Layer 7 of a small transformer language model trained on English Wikipedia (11 layers, counted from 0, width 128). Numbers have three digits each and are written without spaces.
In attention head 0, each number of a token's query is one row of weights dot the token's vector x. The head spreads its attention over the tokens so far by the softmax of query dot key.

Query weights of the head. A number n stands for (n - 500) times 0.00042.
q0: 414455506589412639386533545203473511406415270366713549255273424517514523671459562612558522393385441541500402450560618413520476395587534513402503500461621552276667614371678430624524655523288539486360356603563503606506260556691588510645699626302560689427431668577239447407519544517483535596552507383442519428669369400558375552616451527583326360396358672465570367561496398422679478454374
q1: 648386549491407451456468584510321356584567612476451528691650398375609671388551409522397463515417336497462548553593466563529415635539576415422280596368565526774385581465426484535623465411768409437348506326544521633564566546587754537448474546655618481469469462463401467494567260325344431524526565548621458412571324517540359613586381429446424341475530563529533466455607535480419389573358
q2: 652322699566530483586616565400422547533482658412484753413736549410480706588606381390329490503541304452683330533465580466612548588634565477374514510345497477500732374616380739480667587500631518321386421600613291610382358413537586325296461366575554397507427284601335440427471484369330348480635554530526548457490651396555534396468618443569562518713520532311540372303600530396575736575520
q3: 515468654468419550546554509487497388615484399537482640491193256700497512494413404445497544323372586463389747521410471460584422627591307575531683352413480515412500589551500455344392576547372539581500563604421537439384653592322572833553348553503351489609431562391669503607423494668597597509560396653349500563523491462476457556476560725369615398535426447645430570451574488432369556360542
q4: 425593611489451529405553514610479565628785467493576608633448585387330518586480307579642510597470526533748424422544302676674650608457387518294623587546613577600343525655482489844589422469449443595529607386465633507653390437360514426438622463527493636657713508714429287405434443614504768521325810350590554718541459645600486251586444717650478541556431394569332507377296451493323575476375
q5: 463366489356352710413557587436718726203500596504692265568496649393350232508493615410697753504550403645537386674290293360386532469381393638382276578580381515460301547400416383614596500624651369570413406570546488616413720488707351311618538397253508493735484313725508380396372591454438642485511698325575644412578667567398622549496523407655460618246602441395473555747360488357424675659413
q6: 442413728418623330435329489583565512614472545615555413512282252395531444480688511444519209272627611262136592402331684500567446454574654481634735458478511441402472676380485468373323620533426496722752532383511549443570413563363623642430570585395255496429457443357619541368600607753590485696411470709445352496453489595596665324559456689651535591661354391650302597401452515489663413241714
q7: 660667459410497496407349364243472357405541494479365424215642551411507590529616593643674356336413467405515355545391560531425411366526596359514546560534487623295558359383552329377529400524329279504439546275583490434507252431784699431784555486622445341489471429355438462536439624663490477396479403353359420421264607487483817564540578437440418277507500343524524507447419293578296554531591
q8: 426278276469294539623353375152401855488464583750508509127626433531244394384324551419448549367500344457710366658419455393362417643313626661613465388614553546540545487445445165408340729438583527682355572382636509411679266553651559180602571482318606385639637399496429330535687604509500759670618556406512647361753541785521643359723605547532727791544751295355577451422455585537383508705483
q9: 632514595541582224841616548830456420667773527718319592485567408535620728325186301779415349441413833271605734270444570604375148565450590335545375326630589418551346579558704675437373510343505817254480495484305342172620344582421601520377596747808431459248282563614649710829505343603500543617684387628500491432308335357548505433566365897119676299311530594257377505356651568481452245778816
q10: 367393305551614486371741530662500577357595595495586202680285787701523337528496245575441470357430533708338477607449359218382295419131768429360477572026483561592341500469337384548458460491230514438431554495287545438517594467666662653563452386481731421705735586543439740491717592603668487464746335218530564592325671586374441400672469455625304533491595333543366168505571858253369359631595
q11: 512380517531572570679462416807418811442605555600342415825608353526579555167512589527474285780440469557629613671582336513542531626584461627230273448787533563735590461419453648483611619383372295422734685792483647397379409379327618710281429535381551596729611482429729380518433758427513682641724577698783451686356640417567735371409315526667614351312526516521509439674391679183475256437592
q12: 129562656514225796751468626632495455629613640611478510677481557736304409192557473214458611740308601570692463110745540602360406626663538596547682579735588365519389514354646538423462203482590383353311754324610329271558460769157477634470590571559693346457766697656697784590693336592413226527609426518687618228715628318487561589487622399331491423557337646687666570453612555451491624491446
q13: 586570512458731467574476674487577518724569403435516373437296353375430580678481556496595598276391551348548619472550605443333164426462306476615595401372516381517449520544500424348370689374629745375288394715383043456291383597320763336742556550504557436559462539280428548642571454362270609508707273423857477464581411445532656528418337553238778568787685391449504535627573568618587293452575
q14: 401401440666820572615451564609757545640522386342628336312309371420517594733717761543517480508492478475085262401198433463734454450611584786366701362492579641611444529561541530597530406484504474425619477277521537418428575582720569569693496420439266408280338593316478492475403581512414429521569199405224280362516694340404817520436286253540622522436730543464517528675500615408423405258468
q15: 563332542595521393421517611414404627411742572364394441369413840648686414820663448266558664491747632531383708365442550447398714522662558599447575460564592406387518231530556249234170773597504334533513574593496276352113626418584281541571312071648483549632617710576596348271517270574448273574268500399378384590429755470504601619572620596288861418514685400606609500518532383398560575453619
q16: 733292469540646378548608614429682514553555563425519591769534547487651606473608497398391525555422291595452611506491463741430536536401632465497415454592506741453656556304471486506604497516586586379424536493526552313330481422572436520479342361624642431622213476531625526573696576471404631519506354549653602420438686447506369610481627645490665442604654444387744491539706519324503525453563
q17: 520454477481512198397438447497254575567468567530389396575605528398463503269636446268598419391640302423494390563454385409609460472357543291417540485503448521463367399464575446357347443500679286597627486410401454512459578371543390462546462376426503292491540406544339452373415565515377497617441582585471514393416567407632665471643405509575435373381482402646321402445327602374471448450562
q18: 462535299601452590487491509544632741432360553454624542338481665588469361708538512532590406555605366466595355591494599574590581345497422579497593426521643602491573448455545583584522703574406626523610420542603451275506336462482464278523703437487570449500563222447621460264381500540497606470290506307420451494582711648464658453503554424740534430510574494491442433401383512541655435598548
q19: 727262626573609553607638514488537508590457377474640833512570323629752734581341226465067589500428431414619560437669599686511299534648368599545470564362560554534736496500412647518546496611458711346310465586540414522482361600384689596259413599598419555283641484425546695462623403467434418401482419608482437500493330454464317439339583426628492562642440333289537458410739573590536589395554
q20: 554413551473371726512393383268232545504749493663420496477591360442439362339532637259435439545360410782512591571557428447482346645678542396527489489729370511446433435433385504482364608238535361608727507504466455545741424531527644664786504789168545409708426371522402332276614504432504793631548361530591622504762630663526534515703445519516608626359565594558519457735484604354463439478460
q21: 375729329686595515777780690718457325678358530424598587676356810685577692587634415648364666413366590438396537389613645478655548471339581486504537558355421694343549515396653688500395361570478561477507503504690482507489670256493372410461532219446399637591548612538519500641335558468679292518380612467538599450476586389574453514587616496523308360575467604476605648373561425654507593560535
q22: 617327748555567547627338597605677434544594458650515468452268361332578413380489312705496496358390516454488597569311511646265445477571383409550539747444430365615284693697689712646460614308441589533382525451382485451448438711512515472566526672772230489284453782341676515335534349427625316595534286707360369481416306445262427292574541443331535496337492474419366496442459466530325507317701
q23: 629353477548509429664601772618477269658247513383374432775403307538642633388300738735410607561556926509599726241526402617386372373543524716340448476399585395452500561445491752450399394432538584079271500549329416449125491853303518524621182771658319578223711784599568893514437587491578312653619407640608584253323340388328218581469377588280372461626509487383463429608702482333722500632473
q24: 422556425392519583450359575513263437489512504601575540520245564516535320298648439504358608597644460492640539346357364422598496402331327729437669629625641379620395360638553536530376412635559357434274406438327554469481623472508549548605455860443119665217655591328476400230575565566538444765352481597522434477673356373590246571526345550779370577400547393844275437516484515504530611372414
q25: 659804244478607464357600616384532709384515545333663485460489569356457517467275524371682625553480298593654308703463497429579457592644300556397425358469365706460371386465382342573598503347460515403525447444315468668794419251550514456447558439347612595665417515565434423493486375377472628416479634296469577718363614534544294483510414595576626533347649699476553460653511650572521520617500
q26: 467333323539467586378692620714572477521604488479660633482638759374405504597379529545401492542362615573373479568617577321591712547480573580122461303675634425369380474487806451679311067603752473320604524500420496584653769332491571284426413639239757650527596536549518534535298488360311573567554741475779258346492431410389273175402222229632283651509436605475530318543478655541475488430545
q27: 452597504448459363536297705727420364537181628411553082548465365664517496438432537606513387399441219304405487433400629386475138734684590325581342594769399657535267432379488258554243817610345380513694626241483614429639342531581492570669455332330316594632452626467562429171648500458479362517496588821467360459717548500533462557565673244468526571469466605704234644517304633455471342574570
q28: 420524439487218360447557744119743234480473442185645539513137604543547298749612496456364652579566396694282584662583512567480432492438407372390492479607540488582661167645603491393206384892637531411436359527583525429654592530559566578364704513624704384696530473460705645569537441529628344434594588395242587332524516218480618496544427529599564417639255636791613536331336430314573548423634
q29: 357598572538568552976299772536743525387545432514518364452627553167165394519726679392751603616461563392262091505385309276777376415539434629392387594619402259409490467620652413728206560558538603455386461480749579597545665505477459457384532667307403707928648077532709514696328517324500567528505509412702319719633469675518303622819459389585676437196542460451742571359342624514491522636477
q30: 508421435532781360676461557496599445435860428662416365565467545395536566627455531471252477831340402540546444606683391587396307587668540469361432548373444362748442464551430570763740383412496795370472529550598362766534545651437570320602400399404762431381524399664328480411523212339406511367546724441530620616515504458519436492151319653547616755541611579500559515579571734317450640577290
q31: 688351528382632613566500536338636535520408451475373479674526203785633375295453460354354480291519598674592666524422469623256341612424646710529641554556649560453718636419443615492411557528513496809454485118707578402552504483187758662927340756430353530466504220710389366323675658431650551341633320598639473468738496520373517440484600406443287586457554398456586305678522455575492630312516

Each question shows a short text with each token's key, already scaled and adjusted for position as the last token sees it. A number n stands for (n - 500) times 0.0035.

Then comes the last token's vector x. A number n stands for (n - 500) times 0.019.

0 " are": 455542595376644595319330515325660499458621514394507468462503543343432361379876557364529543460519
1 " exp": 484529527394598588357333567357578394414573501566473332425559543382411333363723454412492495413493
2 "ected": 487527606392653576360331539371671433549530574474491517551469563369481368394786481294548575405567
3 " to": 483523570378579619249345596356611408511560523448524533557462572341475364362946545259489620435554
4 " under": 458548541376604670281405600389543416555524579522463549568366589379520337374818510327458573474582
5 "st": 505521547385632663219345566363480389523494556508490648546335597353454345340756508353507488432448
6 "and": 483400519396580595283284570324543412549612605504513573600370588404563357335764509418523535436557
7 " sp": 555493481405618637358367524233610353536588539501470545543459629335436430398798373370547481456581
x: 609445506585442454557638476530486573474401348391569430441490596312538347617490482396617402437531450545376457512393614407463586570591443763438466332527633832443595566507558379514509507460616386400670547532420444413364535235337397495604544610400602456591588378446418500607552652380414539510570541560709534423676541777629431523438568433481428476454247511482533394432361538596660484423482
Which token does the last token look at most? 3 " to"

0 "ol": 439499459596489526623462599333585385578417521540506526614513446535530523490674383448539432471579
1 "n": 442516469578505573612494627335598432554468504500421543568465437577547578500717430407602445567544
2 " High School": 517532463482564633590400531304561469686507476536531556610482482571501584545804482370567448589553
3 " in ": 513546508305613685371301520365612324670510494496520548620361598365367444306798489334498503460519
4 "1": 543563552380565629475376581405434398656498431556459575542401566426404387318729444249468530392506
5 "960": 527538431451606651510286503247454339716560540537522565556404540501483423438702484443590508591403
6 ".": 520437427409672711284237553283570468586612545439465540578454563355382387377935513267534490438535
7 " She": 478437401421581704387319502305606489578605609509481479488374602394380408376876497279619508522555
x: 587492478572487586354507501463714734415312424425559464509559395375455337718399381386501487554330485615457419539571588490538438552383409605532462452582467560447423496530516396430267590483723318600497456654498461519498523439180630466412590582417536511814444466536412644393531610473597626456662433517456539546530364716528496560537556551621514423417384475691378563503315442527385385584493
Which token does the last token look at most, and with what share of its attention? 6 ".", with about 90%

0 "arn": 499576503534464588553447577296577449536563594521507530528473469461522522532745409365649459446559
1 "ing": 563529503502525562450461566288566459564485539410471525585449476472490488540771511351563536505460
2 " students": 536603509426611629422338554315623398578419459450538601614477470417516490541855516322538520524534
3 " do": 499496498446506589502348497367495343534598469513469541550416609469430371362730482271577467456590
4 " in": 482511496408586687257364537329611449652530519390490554589417571363433312392804571272509482466580
5 " class": 492481457432596546385357552345576353527488547414497619535374596376472381382799556369519538332504
6 ".": 517472448450641692294258558303590505530592560417477529567496556380371349402899520302510495439535
7 "\n\n": 514478449485613703444315510352626555504562603422485507499514573416325366426831551355579534453549
x: 547597540501450346563593515506696613477373279325613465449471457520590555639327514529526479567434454672358330540533400555629559415487425519405399353643441474571587557559540593422265561259596489550624464622522425474520566335458676720243633603344477563456426532617477261577498432553608466574574579432443572465367546593513430589483425668542544493367346586374498612604281478436674395589552
Which token does the last token look at most, and with what share of its attention? 7 "\n\n", with about 70%

0 " Jun": 537518534493554536543420489462599491586610633482431531519503494509463440531616452421512526408592
1 "ior": 457509435502476551535519559363551508643511567473458521592450506545512477521642507458525496486520
2 " | T": 532520385549484475552521621265591514603573498448447502584477511549517487435825519367509554512476
3 "us": 505571504483512574437380487281555428547561479396558503557481479502399412514692491438497454434524
4 "c": 611589510462519462419405547330628323535609529517549538529486524581478386421663455370476519415621
5 "al": 486545546491463509529476496291471452587527620509527524518570424568459491489623549428479397367652
6 "o": 421509482580438459475465541266497445579505508448501492464534401564506410511644558431488471491570
7 "os": 453480444516460452516475578241594378579494414491460500491522456575582526453638514395559414427640
x: 511389694460478583493492559399426528547547529537516599470461573390378497413666399327585561488636414653547347691620676428457478544501568519442289531370520423514440363537318476463402337483596501498453416489478507455479411452664454391415545717240667495525556501666507300641506565420545566180492666448669506608520628707501530572589478639513411320495657508401664396441293598381514427669372
Which token does the last token look at most, and with what share of its attention? 3 "us", with about 40%

0 " laun": 582566653424636644337350446352542353647642486451411388552490466309426317394742404234457420422573
1 "ched": 511586659378629569313416535328574376648575423497497475494466558382483386389787501294531529438481
2 " in": 518556611378615692229386514333628474673560532374555507556451545318431290377805502254457507446507
3 " March ": 477588552379584596345342524423562379614457522572496474562458579355387329369735553268451615432509
4 "2": 544523530452602572413448525454537462628442561557481514566434579458458364332683492278519553435484
5 "004": 464513479392608584381333538376501397677602587535475570582407579459482397429731606411605544594388
6 ",": 491432491364611687312368554359592458672574582493477579633387600354417323357814482281503569488463
7 " following": 536419463409606728260389486353615461634590500425483464617380598424383283359901511206461567459560
x: 475593489472501492381484475540560751419493259393593507403491575661532440715347431439545408364438385549346481576648467593566597555543299584570481342449564539579442518667542477406192499431553450536609558579567179452390533476357549581266564527486373748726453619484613391617491472491515560493579496540407643613381623564502544467341302377486610582614590451512608431540430452561390424487531
Which token does the last token look at most? 7 " following"

0 " design": 501543549453625590493219524315556369586553556472513491585461505406442428454859443453580508412533
1 "ed": 517570616375612571331361568311536412600557496451495503525449542344474415440856504338551573410491
2 " spec": 530596495430588579453338421387541414550642566476534528564454575367418316404807437481598486354570
3 "if": 498609519401635635351368563443594383590493571540451554620472546340417419472693419442640441424551
4 "ically": 517491447480607610315397610297541410526448544421505584558460565460484473423825465360552513428501
5 " for": 500459537433607712245278517340515416551497552433474593580352524380457348333867557371461516518499
6 " school": 528425426450603618379314514309556394599455575427500549574365544476497455454798528383492474365564
7 "-": 535468437529542574444383549324455428589554511539495513515436490455403472483861494361542431502543
x: 448591295397590566490615554503413605588336446454526595452467410582481618468532415445292517438388289604470271556685649440503486525580486693324442498636334582532617410362494498436558438361605276584674491515636530490359508477567325401432527411256639628619512526658606430496511437393604457506518560587393500614691519595515563670635572474555320465544205676620521523479314541419556464456502
Which token does the last token look at most? 5 " for"

0 " P": 472492485472520506553440417314588457595521536453470497551529473505523482431596516392488454336546
1 "eck": 503478512469555506561369458252596348540455614423504493599495488531508472472595530363524505371532
2 " |": 461485474500461520530540645240563519595498395449524498520536513510496460528795597266471497601415
3 " For": 455503565430552656466400495364578457539563524362503609579388489442434402423785522326549526473551
4 "ward": 432510477528566560481439553308572422614562602397488562550463415523561415530642521367430583363591
5 " | ": 483528505449501530432459617244578442636532385436520527516492530453478362462825579268459563504534
6 "6": 534511507516516578560398611346405433684548452471530561561471557464466380343629595154552427464497
7 "–": 551499532496513590526437614373406473732550381428494563512526474547461387499658424306483377511470
x: 404431638278336585401543512516429483520395413376581586426406514527587429502693520444456558532445389430628451613604535741492536566551417508423492358460599400503486474467446407492556406560553437537478537771588443713543409425506514363326331526329837468643612712519505394527503404423424524575539531769563655449673574490675549601330452355567301407385375548582620488621361574339574349459440
Which token does the last token look at most? 6 "6"

0 " | F": 507538578425561497461465504286597521605702429417438435517499477467450355425731565415508449416541
1 "res": 561520630341569549335335507377625441573610602492533446533494470411412314534667513401452439315577
2 "h": 559535536407477559366381497265555470558573700501502489511493439475519406429726488337449486425585
3 "man": 512536520446486591476432527275611396628567557406548545578482459523519444572669519407525534588564
4 " |": 501513463492492521483546685231578465593574369479502543528478506490510462483867563228491499613446
5 " Cent": 447453417489547595537433535302513385581568541411379605588400464486406384530720440278511429461525
6 "re": 501425398528575607540500486449550366653455570442488562482512470486466391549694598424465545363591
7 "ville": 515453443524506598514486525279591495667515501480472468500484409442464483521670539331485607432628
x: 457360340340488556492326490470514731423564579621546556361523457408542277457562422411486463438489407612550316527529623470472435588566531361593558462627404615537353284468393303531609343434523369606484417583529291496488626426528516463292515655421728511587622497729525329622499441510640667443558607559421390520496750508572620455629469583598499555638589573311621469494300461377510437588421
Which token does the last token look at most? 4 " |"

0 "ad": 503549515579523519653507578394568463612582555465458485542500441508503393554672479279613433439574
1 "b": 502531547504541573494441529345566357616584478474428440508500462443428403524616375281617375452530
2 "urn": 528470483581448570602497592279550498603564532452515551538499405523524504526711418347573518490495
3 "e": 527480474536480607544462620299543433547550496383503603593457489505503547524751486346613491521518
4 " res": 480482420567575625563436563304617421600547516467529492512493470471399521511715411398525401479535
5 "ear": 473464466406575559454405530350550405591534524432422579573408539424427445434745441405511542374497
6 "ched": 465418498475581559409497579337583403652551430479499529585430611462527437456745494335562529425517
7 " Mark": 482445459463534570486337562312611409510628553411506486534417504486491400534747482448581608405567
x: 571452472602295666470440560559467689461413455496604426503411515576386446453465586377506518611623349612345521670430408384561423522449477542345544384647517593466426386475371369332439474567409466540391521622452251475478581373661400608319400457437501637777449631707542492332676616510628538540427655558473660567428518783421510459426603445525445552480574748417462336592388573421529386554528
Which token does the last token look at most, and with what share of its attention? 7 " Mark", with about 50%

0 "62": 522524508483538686591435480305447417641576510476483424658479444552446574496756552270602374494367
1 "–": 557518469519496604525445515357487394643540459436488448611477469501426508499742437280535438469497
2 "65": 455531460476468620534423518326420409649481455531465491634403481571490542394680491258566379493409
3 " | ": 500509476515486534507509609314523408673554400418487498511459535463503388388739539257514561555478
4 "3": 481552508531565595592415577394397451652523460433433583559462544461507378335636596140581420440468
5 "–": 483551498500555604531400610371390448710556386410451572507509511493472363427636444281501394478476
6 "9": 479557445516528514483376602300418493623582462435550508508468487599488401401622471332537376469460
7 " |": 502487498525494531449511703269491474666614415405529494465466485540514425457765504299512420619401
x: 485644626442380595415586507428421647397511436344452638402395490483329460478555624438331473538433466574376490630598487536564454482579402696535467535338747490496317399558504364493668621330544445588512422637637519741458576457614643447361532804463855453572511644573424380503438516333525626506500540508498531430431324339486520393440333484493513532369521448584620488524261588515589428466414
Which token does the last token look at most? 4 "3"

0 "\n": 518517547529587634433298482365590551509543580411507505543509527426348409411817564332574488433519
1 "- A": 494555541357567548428248547375549506489613582463518472533452537453412350309890615310530530488490
2 "2": 429469518507555529438374509392540579575517607422482457505503496527423362428721558378493558428567
3 " K": 506494512431515554432342448295519531589548586437502569485502490479473384464737484439561556525487
4 "ey": 461537514388485638424373475334499484620502617431457493507478496424443391505707570488484530504554
5 " for": 509405457466504617354461513347577508597473515396453498553402478483477368450818565416448564610539
6 " School": 554407368453616625474300519328589485620484627461477537563393449494488413537806542369483506432564
7 "s": 489468463498527567464459537284526495545493551406453490492447492460427476501817544385532519460482
x: 559406444537594592478355539408491848542488628484473491634659536372341382540552407438447629535482435591442425550527839389472453306526398525411438371644451611542461402460458415408344372417545264574598456588527552560541556432595368574385467564330746516579544488809516371470494464409535433392529564414423456677483528727491637536629534490465513401500449517544591562396524310401484436473449
Which token does the last token look at most, and with what share of its attention? 1 "- A", with about 80%

0 "m": 408503517476431532539453499302607413540586475487474463509499467507458525523739445404592404431543
1 " |": 492528512470473489489538664253562479579511354476530454478493504459475462464828624234462469551438
2 " Har": 527547564450509611465420500372625394568577643453548507545454425477497494519766485349551456438655
3 "v": 511555590408494569366549438352588359563575659516566498470492384537522473648581474385383464389614
4 "ard": 448478498462496564469535494323530356632484517453477533567510404542534449606542558350416459465553
5 " | L": 499456429541446506554576576217609565635611397466560464511508487533528521481762540266547504550473
6 " ": 504521465482540560520473512368474478644553422371464533552443514483395456505658523397514464431472
7 "64": 461522429454522572548367548268385487675542430577556559483449519568463500402705531422553423493515
x: 436536398468449600444389365665433731463549572483414576468441485547531488613484620447519606593548265535464566510511537584565308431609354502340574448506316413510425295474416448360650513519491340665582430475497391588654476519447492448304530376375794338405587277465521421549490514334545664386706589459552558367556572649705465591466299582601529391602415600517547544484427715612606558546368
Which token does the last token look at most? 1 " |"

0 ",": 488520593373637658330304546333619449599567556418495411490520523372428335371860512265466492442524
1 " new": 577539552369629665361349517341526410664546552422524482529432501361445381414845575287495540452540
2 "sp": 544519526428610608322376497361596384592516548488571456543559588301420413478696486296594562429567
3 "ap": 486574518463597563540444485383575315611455483535545545520520518489484445456652474250560457343561
4 "ers": 476476512479581597399432561332644447581443565372528572527484508454493396545753558317501524514530
5 ", and": 479483491435624682310343568314569448591561514441498572595414592405425355358903529250467485486521
6 " mag": 522511528507575579479355460388580416588489543439482528505521605404416316434663489365518478353567
7 "az": 508453462424600634461417494389558409566507557498501553473538538457491404482641500341579369352596
x: 522554473459528361440510506580408660615455449572459611506526572414386324603498426507607512419614408545497333545575631417571448654571406346442404384403396379530523553642528365429418361426419585628513530414529378496494489292513581565561461515182407372564558441632379776402421736426428550317585637566552349563577634532652481604435496617699350476483576479487710550610299699524577450486382
Which token does the last token look at most? 5 ", and"

0 "982": 528544566433576627516375508264508424654600501429451414643453458483454550514818579331624423447371
1 " | The": 523529547345564638311338597242556452568582577400495507512424512372463419352824613401501537481476
2 " Great": 477505591407536497378420546278660424501466724408566508519483492410425406530592587453538651371548
3 " C": 541503452508501509514452435371600512542470608526498489466551493488517390525654585402513632497627
4 "ogn": 531524482463556483556428431382547360539566551522481472584519464453463458563503530489561538355524
5 "it": 506512450526550548532495464304587441658495709517510508525495511495445478532614422435565605486581
6 "o |": 506465440524559561452468652199592439604491455460531518527499522446505444449783623315526570644439
7 " No": 501480500522478600428432564299508439540594514439493471485381520472453439419751553388607489469544
x: 414588579538519537542601494506591700424481481613569440377431518634289576344433472379699455632462485656310257514589699383549762575587341411334428581508546503369351472468314395477522468483447403788364403408530393562435428427491601363533429661449405624668448489440631395550556576386521616537574518393429437555372604762458493446460543607615618422489507588630548469454345478441629477440450
Which token does the last token look at most, and with what share of its attention? 1 " | The", with about 70%

0 "1": 531508532423619633515335562283430364615553516403488437595477480444439400389720502248561456455318
1 ":": 568522486445604551411489595205478430623577473369517492550486475436422417425735503264589430543383
2 "00": 442485474438474552434422551215438488659508522422468452594468556598509455334612610261627354430456
3 " p": 493552463430527616464438462269452408610533427380543532528452525473484444384575502303483362410413
4 "m": 505564480422559554553430478274485345621534494440521542540469514500501438387658552341572422339488
5 " |": 544532471450541473408488684185532430558525438443505533504459554464496433381783622233480448508414
6 " at": 500496445510566622334506570358560501598532529379472515483430518496485340415827535276466487511555
7 " F": 512425505442552512435541442339599438576621515442425549537435512475457426448653558464525490374629
x: 321668481599456624475526386508428650442454407528672389397372439459471426550567462438575441598431520580347395511453335323552606494592407797371560426574486514391416444582514512718511435550510390720478438493597311489401471365425497561630430641489623802536551566536551458434674444517476796547533649338617355566523656404332531611376525450446489433404453437434528297508507472528555410460656
Which two tokens does the last token look at most, in order? 6 " at", 5 " |"

0 "ost": 498505514509565534476418533286539373517374528536517439569515492410484420432670485319547432425533
1 "on": 500538460571514529569425510314527432609415531475456486557510464465506470509745549422514458424541
2 " University": 532521480511573567454376538304643478677451577454529536608458419479488470552779536314511474500533
3 " Co": 473541456503515593546419495317579370662566492445527503552481489470404488551728510293589530328564
4 "ac": 420554467476577482521431466307563376625580526537498527600492474476490521497727458317469554360676
5 "hes": 465441478579487499581414552290563462514473616408543456525508446530518504495636478260577478437512
6 " v": 467539476567420579636573538270564466623522412515590466465495479478494545462627439336561452485501
7 "s.": 539479496519607603472475619312557538619561538394505520553521482491454404488788519307483448489465
x: 463522454421354402391434482459582821475348401389524549441464560520655614516340549588534519567469465596615465680665529684503523536598406475407534282464287671473296408596590482363589458283515454596531528797508469563548536492566658615322531609408649575596548587555357481451463440413559262628467501312523419567405607521618458500431412457577451453488442482523424414598277410467519576419541
Which token does the last token look at most, and with what share of its attention? 7 "s.", with about 80%

0 " of ": 451515581301606597326318555313586420699536484462520467497456590292423362262815550396497545464561
1 "25": 446563565394550603450384584358481430699518514505522454528483575452481376326731518230588447452528
2 " word": 470581498420578614399329624300503368585455581329535540525457559471485398375842455390526452443416
3 "s": 545533530417618620381329628312544444538497522342483619561437592378474368382843502345554497487447
4 " min": 463483487494559644489303470324503349558585579436454568566443561407422403373790423353643416362576
5 "im": 559543475464588638449353487392620385542547546502565523583493555358374398525641445464631410386576
6 "um": 471463427462582606409387601329616451544508525383542553606455543492513463425846460390549447446480
7 ", where": 482418429451529675325304660305604381580550480428504450561376618363419364329892506321507565491490
x: 523555502507407493502602555499571717386384366260473354431496559604550491548284371524421347449512344653335472741670612488696625575518462490290459598308455540488588391477530554546265466475647482416629526558422395503538494472453632490283567553575403600704472468469577306610570663422519452558505539639550457427532564501481460462442534340708700495551551536480656409571354486429449453543373
Which token does the last token look at most? 3 "s"

0 "1": 531508532423619633515335562283430364615553516403488437595477480444439400389720502248561456455318
1 "978": 531555466464594627555343500252424374592554526456505484623455452508464494462720543329678410510342
2 "),": 514545548440560630450426626276614511598622596384504520506455524449434376391831520259494491453427
3 " which": 459565548339584673370311592262587425567611537427562576553474584368425423336890490292513516466484
4 " was": 501512529374632697381352563318581484541583551422492609552425581384409324385841574293531482484516
5 " n": 495494549433672584382228505345544375481623600451473551555430597414410337367735400334538509414502
6 "ominated": 472481502422632579334235602319560489584554580464534548549399618465504286368878541292628503478523
7 " for the": 507456511473564714299345566309564502593578573451477501527337568423402298290852606327493515509475
x: 487629491478396381472437449480578846460367384465550542436553473464534472591472454450629571669472367629386448583535540614547549386509431623460372382593468714406529442644522412407415616342537475686449479514539448460491568359427595602400563626367452678684553645501684257511541524495664407572504624287383403403301497479571399504507527487528506439414414546449634687443216407442634392512543
Which token does the last token look at most? 6 "ominated"

0 "ers": 479554557461548566436351530314654429549473537447466452526470425400525441524805528328524540461558
1 ", which": 532571565383600628362335574268605420556561494485496501566534553353477452386933516312498550471509
2 " cover": 513608569297587636308260530338585380546582547506513568580434561344481412366908472345546486362526
3 " all": 503583535409586623360426544274578432468552470391548586564466577352447395362840513273622563443482
4 " four": 482515487396582633306352570310442405527519507392480590613378562428484459343794581287546479463505
5 " language": 521400481482565628442398528321511434616472566336466547538471522487449432470759516373558487456536
6 " sk": 437397411476566620410334512344631448557508468420592512527436522458479382429731440448565512454549
7 "ill": 483469393442523596543347520291526439547519544441496534507476555487484466437687490434561452387586
x: 586264560630290499450447549515490620471456506496507471428526779423612463595482616463499425483521441591423512715467454452544416439469628234218602393551598595448537484533469440360566690481607544503577587504449403508653543296596420492356500372310543593554560411488496419599543381379510712315431657513526602389721542656484546271590483362403567543539541529526577321543357601482530584638337
Which two tokens does the last token look at most, in order? 3 " all", 2 " cover"

0 "7": 515460500528523619565437565246443408548635543418489493621448475541465539488687472239589432506325
1 ")": 524529479537487552488417624267531479539572550379499464569489504476447358456787530267566438471404
2 " B": 517541517492495567544443507258583476596666451382457521500493499434457467466739548331637446413563
3 "ost": 428595532382556530427429574274569356492542582436545496542463536428495409463658567315550507352527
4 "on": 446497489491525546496493477303596525587467585421526524528548441442484362525714644386467564447574
5 " |": 528499451515498482484522656243567478573470414509524538501516465442500403502808600254485521581472
6 "\n": 512483436526557644458320465359584564530518587411494483532544555465341403423817569330560502423514
7 "| ": 526518513453557529364358611349552545535484521486518518538465562497402278358924671227461497418395
x: 427363643430490519439435401512505760565506378452502545329386432631438599546471478405460409616558420592372503542529604524590762527534464758452344326797427515532624398489497514483453487564468415598635577775578589489374695437442511470277513578385430639540417515403695280490474493442488495674544551516464376704445374326514462491387441546534473397440474583473600442650351675377604358457468
Which token does the last token look at most, and with what share of its attention? 7 "| ", with about 60%

0 "b": 478486570469513539472464471267564323636540451477473430508485495484444543473682485287590446426539
1 "urn": 528508504560456562608520564252519449598554488474506539558491445491503558496698443352565520474502
2 "e": 512549495510480620542460607296525410542538481396476593600446505485499565510748500362609496529521
3 " began": 492501605351639669406351529335563386617543470526517572559428606386437384381865511272542550486505
4 " writ": 480464506410614632408240564356517362588528535412448660593343567420496368344805464449550464389445
5 "ing": 477452489407649626319316589330596463584494548406460581622412603350444338404871529300544527433485
6 " film": 512406448439572591450271551303517383579464577453517545500417598479507401373767510411559467365542
7 "s": 479421448470590571391306597331557465500511539366457496555443589410465366403875565381574498453458
x: 646408589665514533413440550443502804520446651404495528590553616394298388625483469417440547514460427738414450496666768381542511414497332430371486334625464637451436474516449331340294388362572379554576458561520491567478473369644425525321474498351601651611472498648445349491530461355422510498447616511427525628533530688596631523555527485443560329493616604428582600564542457352523339408580
Which token does the last token look at most, and with what share of its attention? 3 " began", with about 50%

0 "\n": 518517547529587634433298482365590551509543580411507505543509527426348409411817564332574488433519
1 "| ": 527503549408616555345296605378572529530507512477537486479513553457384267324945651228472477414403
2 "11": 496571557401555522447394574432454582539573564475541467468492514481412306378723654322522454389495
3 "/": 467507594460534523403392559408501609631496624536571459475523476516417339468724474406456478500515
4 "10": 557535484490401422463465579365435586623537533526496465528513463598461383443695577418557465486523
5 "/": 477544547509462510428461527335460562660470572533481468506528447581423420480706465422471472535518
6 "2": 469569464551411444464424541396482589614455547512601444458513434635450396406701571391487444508525
7 "013": 479558457540501473418392500310430507711598513480533500468504428614523434483676681485572493575449
x: 558593610440523568420286445502470701587526371509485525590432640354282586486537502533512520495445408563548453576593433562751291419460429624465333486638602501472425352441357390531414504339494285575703552738523499533373404345396524495515597479464747571771524538452589335548475432399555698559535457471479582392461789440445549419370380540553534359596481466465620418508430763354483390527509
Which token does the last token look at most? 1 "| "